Layer 3 of a small transformer language model trained on English Wikipedia (11 layers, counted from 0, width 64).
A neuron's activation on a vector x is SiLU(gate . x) times (in . x), where the dot is the dot product.
The model reads these tokens: "ism" " $" "\\" "s" "ig" "ma" "$" " in" "duc" "ed" " by" " the" " F" "ro" "b" "en" "ius" " end" "om" "or" "ph" "ism" " of" " $" "k" "$" "," " so" " $"

The vector x that enters this layer's MLP at each token. A number n stands for n times 0.034.
0 "ism": 2 0 1 -55 24 -5 14 -47 18 30 45 3 -32 -31 -6 45 53 9 39 -12 21 38 13 44 -12 -15 28 37 18 15 -15 -3 -2 -10 -20 14 27 -14 35 -11 28 -32 29 39 -21 -27 42 -35 30 10 -7 -14 -34 28 -62 17 -6 -22 -13 -25 -32 11 -23 -20
1 " $": -9 28 -37 -40 -21 9 3 18 26 61 2 51 -10 -31 -27 -30 -25 -9 34 -20 35 27 7 21 -30 5 -32 -16 3 11 22 -19 -12 -17 -43 1 48 -7 -9 -5 5 -9 15 -14 -36 -12 -2 12 -29 7 -9 93 -40 38 41 25 7 17 30 -6 25 -25 21 8
2 "\\": -27 34 -14 -29 9 0 -10 8 5 26 -15 38 9 -39 22 -24 31 -7 48 -13 46 -18 26 20 -20 14 -7 -43 -18 -34 -43 -21 3 -7 -22 9 66 -18 -40 -36 9 -11 23 -23 -46 35 -24 -13 40 -14 -27 61 -34 9 59 6 11 -17 18 24 -9 18 42 -18
3 "s": -19 31 8 1 -17 9 -34 -12 -5 8 39 61 65 -29 23 6 14 -23 2 -17 -17 -9 19 6 17 42 20 23 51 -5 18 -10 8 -43 -30 25 17 28 -24 34 -14 11 15 0 -11 -41 -80 0 59 -23 19 22 -29 -5 24 -41 17 -38 43 -6 -37 -40 6 -36
4 "ig": -7 28 -30 -25 6 -17 -3 53 22 12 50 10 8 -14 -26 -1 14 -2 49 -16 -11 15 -15 -16 -56 27 53 42 38 -30 24 -14 -3 46 0 23 1 30 -41 19 -26 44 -9 31 4 33 -61 32 -6 36 -20 40 -31 33 46 9 14 -38 36 33 -3 -22 -4 -2
5 "ma": -16 22 32 -58 20 23 -22 -9 1 12 38 15 -3 -54 -4 -25 16 -19 20 -33 31 -7 -4 47 -22 36 45 -6 56 5 21 -1 12 -35 -43 26 -19 33 -24 23 21 -41 30 34 -19 -2 -61 12 -25 7 0 -13 -24 22 25 8 16 7 35 1 -34 -27 -19 -13
6 "$": -10 55 -17 -71 -8 16 17 -49 -3 24 24 16 -12 -18 -13 -16 -41 14 53 3 33 1 26 69 -4 0 27 -24 -9 -26 2 7 16 -24 -4 -13 35 -9 -6 13 18 -17 35 -4 -73 -17 -9 -18 15 -3 -26 25 -58 15 -16 53 -30 -20 22 -29 32 32 16 -43
7 " in": -70 -37 -40 -26 6 0 -9 2 -7 -36 -37 23 -3 19 -36 -31 -25 -8 14 -1 65 5 3 -2 35 -4 -10 41 13 0 0 -51 61 -8 18 -34 45 17 -5 6 31 -15 31 -3 -13 8 -14 -15 26 -22 -5 36 13 4 5 38 16 -23 7 -24 -1 -42 34 37
8 "duc": -22 -13 8 -70 10 34 6 -39 -35 -26 7 -3 -14 -36 -10 23 -38 33 39 -26 37 50 -32 11 0 -17 76 14 18 35 -5 -4 16 -11 -26 22 66 -10 -5 16 5 -5 12 4 -4 -21 18 -5 17 -5 -52 18 12 -6 -13 20 -47 4 -11 -30 -26 -26 13 -46
9 "ed": -12 -39 -9 -24 -4 21 7 -40 -1 -13 -8 -26 39 -16 1 4 8 -39 33 14 50 18 -12 11 27 -25 54 -5 19 -8 32 4 56 15 -35 45 35 -45 31 11 -27 18 12 0 36 -47 3 -3 44 25 -30 -12 -3 -11 -32 41 3 12 -12 -66 -8 -9 1 -7
10 " by": -44 -12 -32 -34 16 -5 7 -1 -18 -12 -12 3 -22 -5 -12 -10 -14 17 21 8 44 21 -33 -11 30 -41 16 7 8 -17 -25 -30 81 -10 8 -4 20 11 42 -3 -26 22 -1 16 1 -9 -30 -28 29 3 0 39 52 7 10 33 1 28 46 -16 -14 -18 11 30
11 " the": -16 -33 -19 18 -7 -17 -17 4 -12 10 -16 5 21 -3 -21 35 -20 8 16 -1 30 15 4 20 -22 -18 5 -32 -66 6 -12 -13 84 20 -34 8 -23 -42 4 -9 -20 -21 18 13 -22 15 -28 -29 36 5 21 26 25 15 -10 2 -10 -36 4 26 -26 -25 -22 -26
12 " F": -27 -24 19 -40 -1 30 -7 -13 -7 -16 51 10 11 -22 7 5 11 49 -19 6 -20 -22 -1 -25 13 23 -14 -4 -45 5 10 -14 9 -10 -19 21 7 15 14 -95 -10 33 -4 3 -10 -37 -19 -51 -14 28 -7 -5 22 41 35 23 16 -43 4 8 -15 3 16 -6
13 "ro": -16 17 -8 29 16 -25 -12 1 8 -2 -12 -7 -26 5 24 -25 24 23 10 -8 10 -18 -19 -45 31 -33 0 15 36 18 -14 8 22 -4 -8 -4 14 -10 -15 -48 69 15 11 52 8 84 -10 -25 38 -49 -16 -42 -44 -15 30 9 10 -21 78 48 -5 1 -6 -19
14 "b": 10 -4 5 10 15 -14 -57 46 22 9 3 3 19 14 45 -22 -9 20 13 25 5 5 1 -22 -20 2 10 -65 11 21 28 51 3 11 -22 10 14 8 33 -33 35 6 -13 49 -28 -4 -34 0 6 70 -8 -28 3 27 14 24 -1 -22 -12 9 -24 24 78 37
15 "en": 0 -24 27 48 30 -6 -7 -10 52 -15 -13 11 -39 3 24 -4 17 5 4 35 6 17 -47 -3 61 -13 23 37 37 -15 2 10 34 6 -45 17 -47 -27 7 16 41 -16 9 14 28 26 29 24 13 11 20 6 -18 -10 18 -17 21 -24 -7 -33 -6 -32 -12 15
16 "ius": 39 -4 23 3 37 -1 4 -19 43 -25 4 48 -26 1 5 11 54 29 16 -10 -3 10 13 33 17 -5 38 -34 16 -3 -9 -16 35 13 -55 6 -10 -24 8 12 55 -25 21 24 -22 -1 19 -18 2 -1 -29 49 -20 -12 -39 22 2 12 23 -34 -28 -17 -35 -5
17 " end": -30 27 15 -24 14 24 -7 -1 -37 -7 73 45 -13 -24 -13 11 -28 -26 41 -14 58 5 18 -8 -21 22 -11 -39 24 3 10 -50 -13 -10 -22 -4 62 -30 -11 -17 5 -14 18 31 -32 -1 14 -31 -4 32 27 -23 -46 32 -28 9 -41 -44 3 -30 -31 -1 10 35
18 "om": -45 -17 10 -54 28 18 -39 -6 -28 -9 14 -1 -21 -9 14 20 -33 38 -3 20 39 5 6 27 -27 -4 70 63 35 33 20 21 1 12 -6 6 45 17 30 -15 63 -31 9 -24 -15 27 -38 10 -42 11 23 -22 26 -14 8 18 -9 -6 -10 -26 -26 -40 -27 -10
19 "or": 42 -26 10 -25 37 -12 -34 29 27 13 10 30 51 -1 -55 44 -6 19 22 0 15 -18 -16 9 -42 -5 28 11 -6 -10 -20 31 27 -19 9 12 4 1 10 -42 48 -12 29 1 -33 19 -1 12 20 3 -54 -17 -9 -18 22 9 -6 -11 -16 -54 -9 -41 15 10
20 "ph": 60 -25 26 -15 47 -8 -38 41 1 19 18 -22 4 -10 -55 21 -24 -15 -6 18 2 36 1 -1 -13 -49 13 -1 1 4 -13 14 5 -25 -13 25 -18 -10 19 -4 70 -35 -19 31 -29 -3 19 6 7 6 -1 18 -18 25 -19 23 -6 -22 -10 -9 -35 -11 -7 -31
21 "ism": 20 1 14 -47 30 -8 9 -31 22 29 34 -7 -37 -12 -15 40 54 18 48 -16 32 34 14 30 -15 -19 28 11 10 31 -1 23 3 -5 -19 25 16 2 34 -4 37 -44 35 28 -13 -21 38 -20 15 10 10 -14 -24 26 -62 21 -9 -22 -12 -27 -38 11 -41 -37
22 " of": -20 -40 -50 16 19 -11 2 16 -12 -26 -9 -7 -16 21 -2 5 20 -27 19 15 28 9 0 -13 18 -32 28 17 -8 -34 2 -44 83 -16 -13 13 24 11 5 -2 15 -22 4 10 -11 -12 -15 -14 24 -7 35 43 37 -3 -15 16 22 29 4 -25 2 -41 14 16
23 " $": -16 31 -38 -44 -20 11 14 17 13 48 -9 53 5 -1 -43 -29 -13 -9 27 -13 22 24 -9 21 -17 5 -21 -22 -17 20 27 -11 1 -13 -54 -4 56 -15 -13 -26 5 -17 16 -27 -26 -12 14 3 -45 -1 8 82 -30 33 40 35 3 17 23 -16 38 -32 33 7
24 "k": -12 30 -13 -29 4 11 -57 33 31 -21 -22 -7 -10 -20 -18 -40 -26 -18 48 -18 -19 -12 17 -17 -35 22 -6 74 -11 13 -5 37 16 3 -30 39 15 45 -14 -7 15 8 -10 5 -40 -25 15 8 54 37 3 10 -11 32 6 -19 -53 -21 2 24 -8 -32 -40 -14
25 "$": -6 53 -23 -58 -9 18 22 -44 1 28 20 24 -8 -5 -21 -20 -41 9 53 8 34 7 9 58 -24 0 11 -40 -7 -13 -1 8 16 -14 -11 -13 32 -5 -10 13 13 -36 35 -14 -82 0 -12 -10 16 2 -19 41 -75 27 -3 42 -23 -7 23 -16 43 28 10 -46
26 ",": -9 -6 -57 -35 -26 0 -14 -15 -28 35 -3 46 24 -7 -37 -33 -18 -19 34 13 11 17 24 28 22 -4 -25 -22 10 -18 5 2 43 -23 -32 21 56 -15 -29 -8 28 -23 35 39 -29 -46 47 -7 -10 21 -4 33 29 1 11 33 25 0 8 8 3 9 -12 -20
27 " so": -29 28 2 -81 -10 -15 -7 14 -33 -59 32 32 17 -16 -43 -53 -5 -18 1 9 8 27 16 6 12 -12 -25 -40 29 -3 -10 -34 -4 -59 -6 -3 41 -24 -11 18 1 -37 39 9 -35 -20 -43 -58 -12 -25 -44 16 -2 -14 -21 -21 26 -19 34 33 15 -12 16 15
28 " $": -18 33 -34 -50 -23 6 11 15 16 48 -1 58 9 -3 -39 -36 -16 -9 32 -20 19 22 -9 21 -4 8 -21 -21 -14 17 22 -4 3 -26 -47 0 57 -16 -16 -22 9 -9 16 -31 -36 -9 28 -2 -46 0 10 75 -23 27 45 32 1 17 27 -14 36 -30 32 12

Each question shows the input weights of one neuron of the MLP. A number n stands for n times 0.0043.

n21 gate: 16 18 -14 28 1 -17 9 -7 -54 -4 -18 28 35 -14 -12 14 9 10 -3 -5 -6 -9 -38 13 -32 -26 15 12 17 -13 -15 2 -23 26 26 -12 -7 -27 -9 87 3 17 30 -5 3 1 17 27 -8 -41 25 -32 9 -25 9 9 0 -9 -41 -11 -27 -5 -3 2
n21 in: -3 9 0 27 27 8 -29 24 -12 -3 2 -15 43 -41 11 24 25 7 15 -2 -7 25 -42 4 0 -43 -9 5 6 -51 17 -3 32 -9 -27 24 0 -21 12 41 -10 24 35 25 -35 27 -5 -18 23 15 -20 -21 -21 -26 8 7 4 -48 -4 -38 7 -27 -15 5
It fires most on token 19 "or"

n92 gate: -13 -6 4 21 -3 -11 8 -16 -2 -14 -39 28 0 25 -38 16 -24 5 -30 -5 -10 22 3 7 -6 -30 38 24 -7 -16 10 7 -22 31 1 3 23 -22 24 -6 13 -13 -10 22 24 17 47 -30 23 10 -7 -7 -28 -4 -19 33 6 0 -34 -3 5 7 15 -3
n92 in: -33 15 -8 31 10 -31 -2 -15 2 5 27 -17 -25 -32 12 3 15 4 -6 30 10 25 40 5 12 -21 9 -10 -12 0 27 -15 12 9 -2 12 15 17 -4 -16 20 -18 -20 10 16 -7 -7 20 -10 -20 -1 4 13 17 -25 22 14 -6 -27 -16 24 -24 15 -13
On which three tokens does it fire most, strongest first? 0 "ism", 9 "ed", 21 "ism"

n130 gate: -12 -18 38 15 -20 3 24 24 -16 4 -14 -15 33 -2 43 -7 -44 8 7 21 7 16 -17 -7 -52 10 -27 35 26 36 -7 0 0 34 1 -6 17 -25 35 25 -15 -3 4 -17 -10 21 -15 -10 -28 23 22 42 6 -24 -19 -2 -8 -34 28 -22 6 -11 43 -15
n130 in: -22 20 -14 -8 -2 9 1 -35 8 40 -31 31 -15 21 19 -4 5 16 32 34 19 -19 -16 4 3 7 -13 -14 -40 -10 13 9 -22 12 13 19 -16 62 7 -21 1 -43 50 -2 -29 13 -21 29 -25 17 -33 13 -50 -2 -13 6 -3 17 12 -13 1 -9 13 0
On which two tokens does it fire most, strongest first? 1 " $", 23 " $"

n185 gate: 6 16 6 -25 -48 -27 -25 12 -5 26 -14 -37 -22 19 11 8 15 -11 2 -27 9 -14 -10 40 -24 -13 -31 27 -20 18 20 3 -12 14 18 7 -7 15 47 -3 -18 -14 14 18 1 -34 18 0 -25 -39 -5 -60 12 -1 -20 -41 -42 25 -7 -19 40 -19 -66 -47
n185 in: -5 23 3 -30 -17 -42 -30 -18 5 33 -5 2 -3 28 -22 10 19 -3 -28 -36 -27 -9 44 -1 -16 -23 27 -29 0 16 -30 -19 -20 15 25 13 -11 -7 30 -21 34 12 0 -17 13 15 30 -4 62 -1 -25 2 -22 -7 11 15 -37 -29 -28 -2 8 3 -26 20
On which token does it fire most, and how strongly? 21 "ism", at about 1.3

n133 gate: -5 11 11 20 0 -7 30 -2 27 35 -30 26 13 -8 24 16 2 31 -15 15 -20 -45 9 -35 3 -9 -21 24 -5 -6 -15 17 14 8 -32 8 -1 12 31 15 21 -48 -25 -43 26 18 -23 -10 -5 -52 -27 19 2 29 -19 -19 -1 12 -37 2 15 -2 13 4
n133 in: 6 -5 -7 14 0 42 7 -18 14 -10 11 -25 -30 1 16 2 -20 35 -1 -21 2 1 -10 10 -41 -8 2 27 -30 6 4 33 -19 1 13 -8 1 1 -17 3 -24 13 0 -22 3 -47 10 13 -21 7 11 -18 -7 6 -2 57 -5 13 5 44 -13 -50 35 -1
On which three tokens does it fire most, strongest first? 27 " so", 26 ",", 17 " end"

n48 gate: -9 7 -9 13 16 39 -23 -42 29 12 -2 3 -22 -18 -35 13 -8 -10 -5 5 -9 -16 37 -12 -9 -25 -14 7 16 -25 6 52 2 3 -14 1 -3 -22 39 46 10 2 55 -38 17 12 -16 18 7 -16 14 -15 40 -16 -58 -10 -3 1 35 13 -23 -8 6 32
n48 in: -25 19 -55 6 3 -8 4 15 16 33 -23 -34 14 4 34 14 14 4 7 -23 21 -2 3 36 38 -28 -11 15 9 18 -4 7 -33 32 -28 14 -14 27 0 -14 -25 2 -21 -31 -27 42 -10 46 16 -10 -7 -12 -1 8 -3 8 -40 -35 1 21 -4 -1 4 -3
On which token does it fire most, and how strongly? 12 " F", at about 0.21

n66 gate: -21 11 29 15 27 23 22 3 25 -20 5 12 32 12 -10 34 16 -1 -11 -27 27 11 9 16 32 16 -16 25 5 23 -14 -10 -28 40 -22 -6 3 18 -1 16 25 -22 -5 -44 11 1 0 5 -9 35 -18 -20 35 13 -19 -5 -12 -5 -1 25 -30 -3 43 -43
n66 in: 13 -26 -5 -41 22 20 13 -14 -2 -11 12 -37 19 31 39 4 -20 -1 9 -11 -17 9 8 24 12 32 -23 -10 -10 25 2 -1 -24 -1 -15 11 -26 -8 -6 17 -10 5 0 -4 -19 19 25 -33 19 8 -37 -2 -24 -9 33 -7 -8 19 16 26 1 -5 -27 20
It fires most on token 22 " of"

n129 gate: 1 -11 -19 -14 11 -19 -18 13 -8 15 -16 17 -9 3 14 21 -18 17 -17 26 2 -10 -6 34 -1 -16 8 19 -19 -6 -21 13 2 42 11 -5 26 30 44 -30 -5 -7 -30 33 1 -18 -6 23 -12 -50 3 -14 9 0 4 29 -13 25 -39 20 14 20 -19 -21
n129 in: -10 15 0 0 6 14 20 14 4 13 -2 17 -4 -5 -6 15 20 23 17 0 -14 -13 51 10 -19 -1 40 -12 11 -3 2 5 22 -15 28 20 -10 8 -23 26 8 -17 26 -1 31 14 29 12 0 9 36 28 -7 30 -22 -25 47 -15 15 17 16 4 -5 -10
On which three tokens does it fire most, strongest first? 21 "ism", 0 "ism", 9 "ed"

n112 gate: 5 -3 12 -21 30 8 9 27 17 25 -6 -8 3 -17 25 0 -18 12 -9 -1 -25 1 4 28 -19 0 9 28 -24 -9 -6 -10 -7 -4 48 25 29 6 -6 2 -13 -25 20 2 -43 -1 34 8 -5 -16 -4 15 -4 -33 14 -43 4 6 7 53 43 15 11 22
n112 in: -21 23 8 -14 -31 18 -18 47 -38 27 34 3 -14 29 28 11 6 -38 22 37 24 0 -14 2 -3 -25 -13 15 -2 7 -26 20 -1 2 11 31 4 -19 -2 -16 -15 -8 -14 12 26 -26 -2 1 1 -14 -1 -7 5 -5 7 9 5 3 9 -21 22 8 -25 18
It fires most on token 16 "ius"

n38 gate: -36 -11 38 7 19 2 26 -12 17 -11 38 36 22 -21 33 -32 12 12 -9 24 -1 11 -9 16 -2 -5 33 -7 -21 -19 -6 -56 28 -7 -14 -29 -9 15 -10 32 24 -5 -11 -57 -9 46 28 3 -1 -2 26 -21 8 24 24 15 -26 14 15 -8 8 28 -27 19
n38 in: 12 15 -25 -6 -32 -31 -7 -13 -10 29 -17 23 -21 -9 29 23 18 -14 -14 24 19 3 -6 -2 -3 -2 -27 -21 50 16 -1 36 17 -17 8 27 21 10 9 -43 -22 10 7 -7 11 12 5 3 38 -29 16 8 12 -6 -26 9 16 37 -24 -16 0 -8 38 -27
On which token does it fire most, and how strongly? 2 "\\", at about 0.25

n164 gate: -1 52 25 8 13 1 0 13 -6 20 20 2 -38 -12 23 -8 7 17 -20 0 13 -19 2 37 28 -12 -11 43 -15 2 -35 -25 2 9 3 -15 -11 -22 38 -11 -9 -38 25 -9 24 -5 -13 -13 -3 0 -10 -4 -20 -11 -17 -24 -2 14 -12 -14 6 21 7 -18
n164 in: -10 -10 -3 -11 25 -17 0 27 14 -5 13 21 -5 -16 -16 -16 -2 -35 -9 16 16 31 -15 -15 3 14 -31 -31 20 8 -9 -9 31 -17 14 -12 -9 7 11 -21 5 -25 -4 -22 -13 16 3 17 12 -3 24 -10 19 8 -6 23 20 -14 -21 -2 -1 37 -3 -30
It fires most on token 21 "ism"

n16 gate: -12 -12 12 5 22 -12 2 16 -4 6 -13 2 23 34 -32 -17 5 -22 3 -5 -14 6 5 1 8 -29 29 -9 -26 -25 28 5 -12 -5 -7 -29 5 15 27 -5 -40 -9 -8 -31 4 -2 2 -11 16 -6 40 -33 -1 -13 8 11 -4 3 14 43 29 1 39 50
n16 in: 5 -9 -25 -5 -11 -21 12 19 25 8 32 -25 18 -17 4 15 -28 -4 6 -23 24 -15 -9 -4 -20 7 3 18 4 -26 5 10 15 15 -10 -3 -9 -20 -8 -7 0 26 -17 -10 12 6 -10 28 -18 -22 12 -4 -1 43 31 21 7 38 -19 8 -12 -16 5 -11
On which token does it fire most, and how strongly? 16 "ius", at about 0.26

n142 gate: 20 -8 -16 19 10 3 11 -1 16 -4 -21 12 -3 -44 -16 -23 29 -34 7 9 13 8 36 22 24 30 -16 -6 18 6 25 -37 -11 11 -18 -31 -4 28 -8 24 -1 -8 -14 -32 14 -2 20 4 -25 -4 -7 11 -32 28 -61 -6 14 19 12 -24 30 20 -23 -12
n142 in: -3 7 -10 14 -4 -14 -27 15 2 14 -8 27 26 -38 25 14 -17 -4 -33 20 10 -1 -23 22 1 22 3 21 10 27 -9 9 3 3 -34 31 -18 16 7 -21 19 9 28 25 -39 -3 22 -7 -25 -15 -22 4 -4 -25 -3 30 7 13 -7 4 -24 7 -18 7
On which two tokens does it fire most, strongest first? 16 "ius", 1 " $"

n26 gate: -1 -3 44 -52 -46 -12 -6 16 21 -19 -23 17 -21 -4 -10 6 -25 4 28 33 18 -32 -1 -31 -6 3 -13 -29 23 20 -4 -1 4 9 -3 -7 6 -1 -6 11 -6 34 -35 -21 5 30 -24 5 6 -20 5 -5 29 4 26 2 37 5 -27 8 12 -28 5 9
n26 in: 2 -7 4 3 13 10 8 5 18 10 6 44 11 4 15 11 23 15 8 -4 -6 15 -18 0 -17 1 -11 -33 -7 4 -2 -23 9 -12 24 -2 10 -26 0 5 7 -14 -23 -44 -3 13 7 -38 9 -18 -25 40 -7 -29 12 3 18 0 -11 2 -52 -31 2 13
It fires most on token 2 "\\"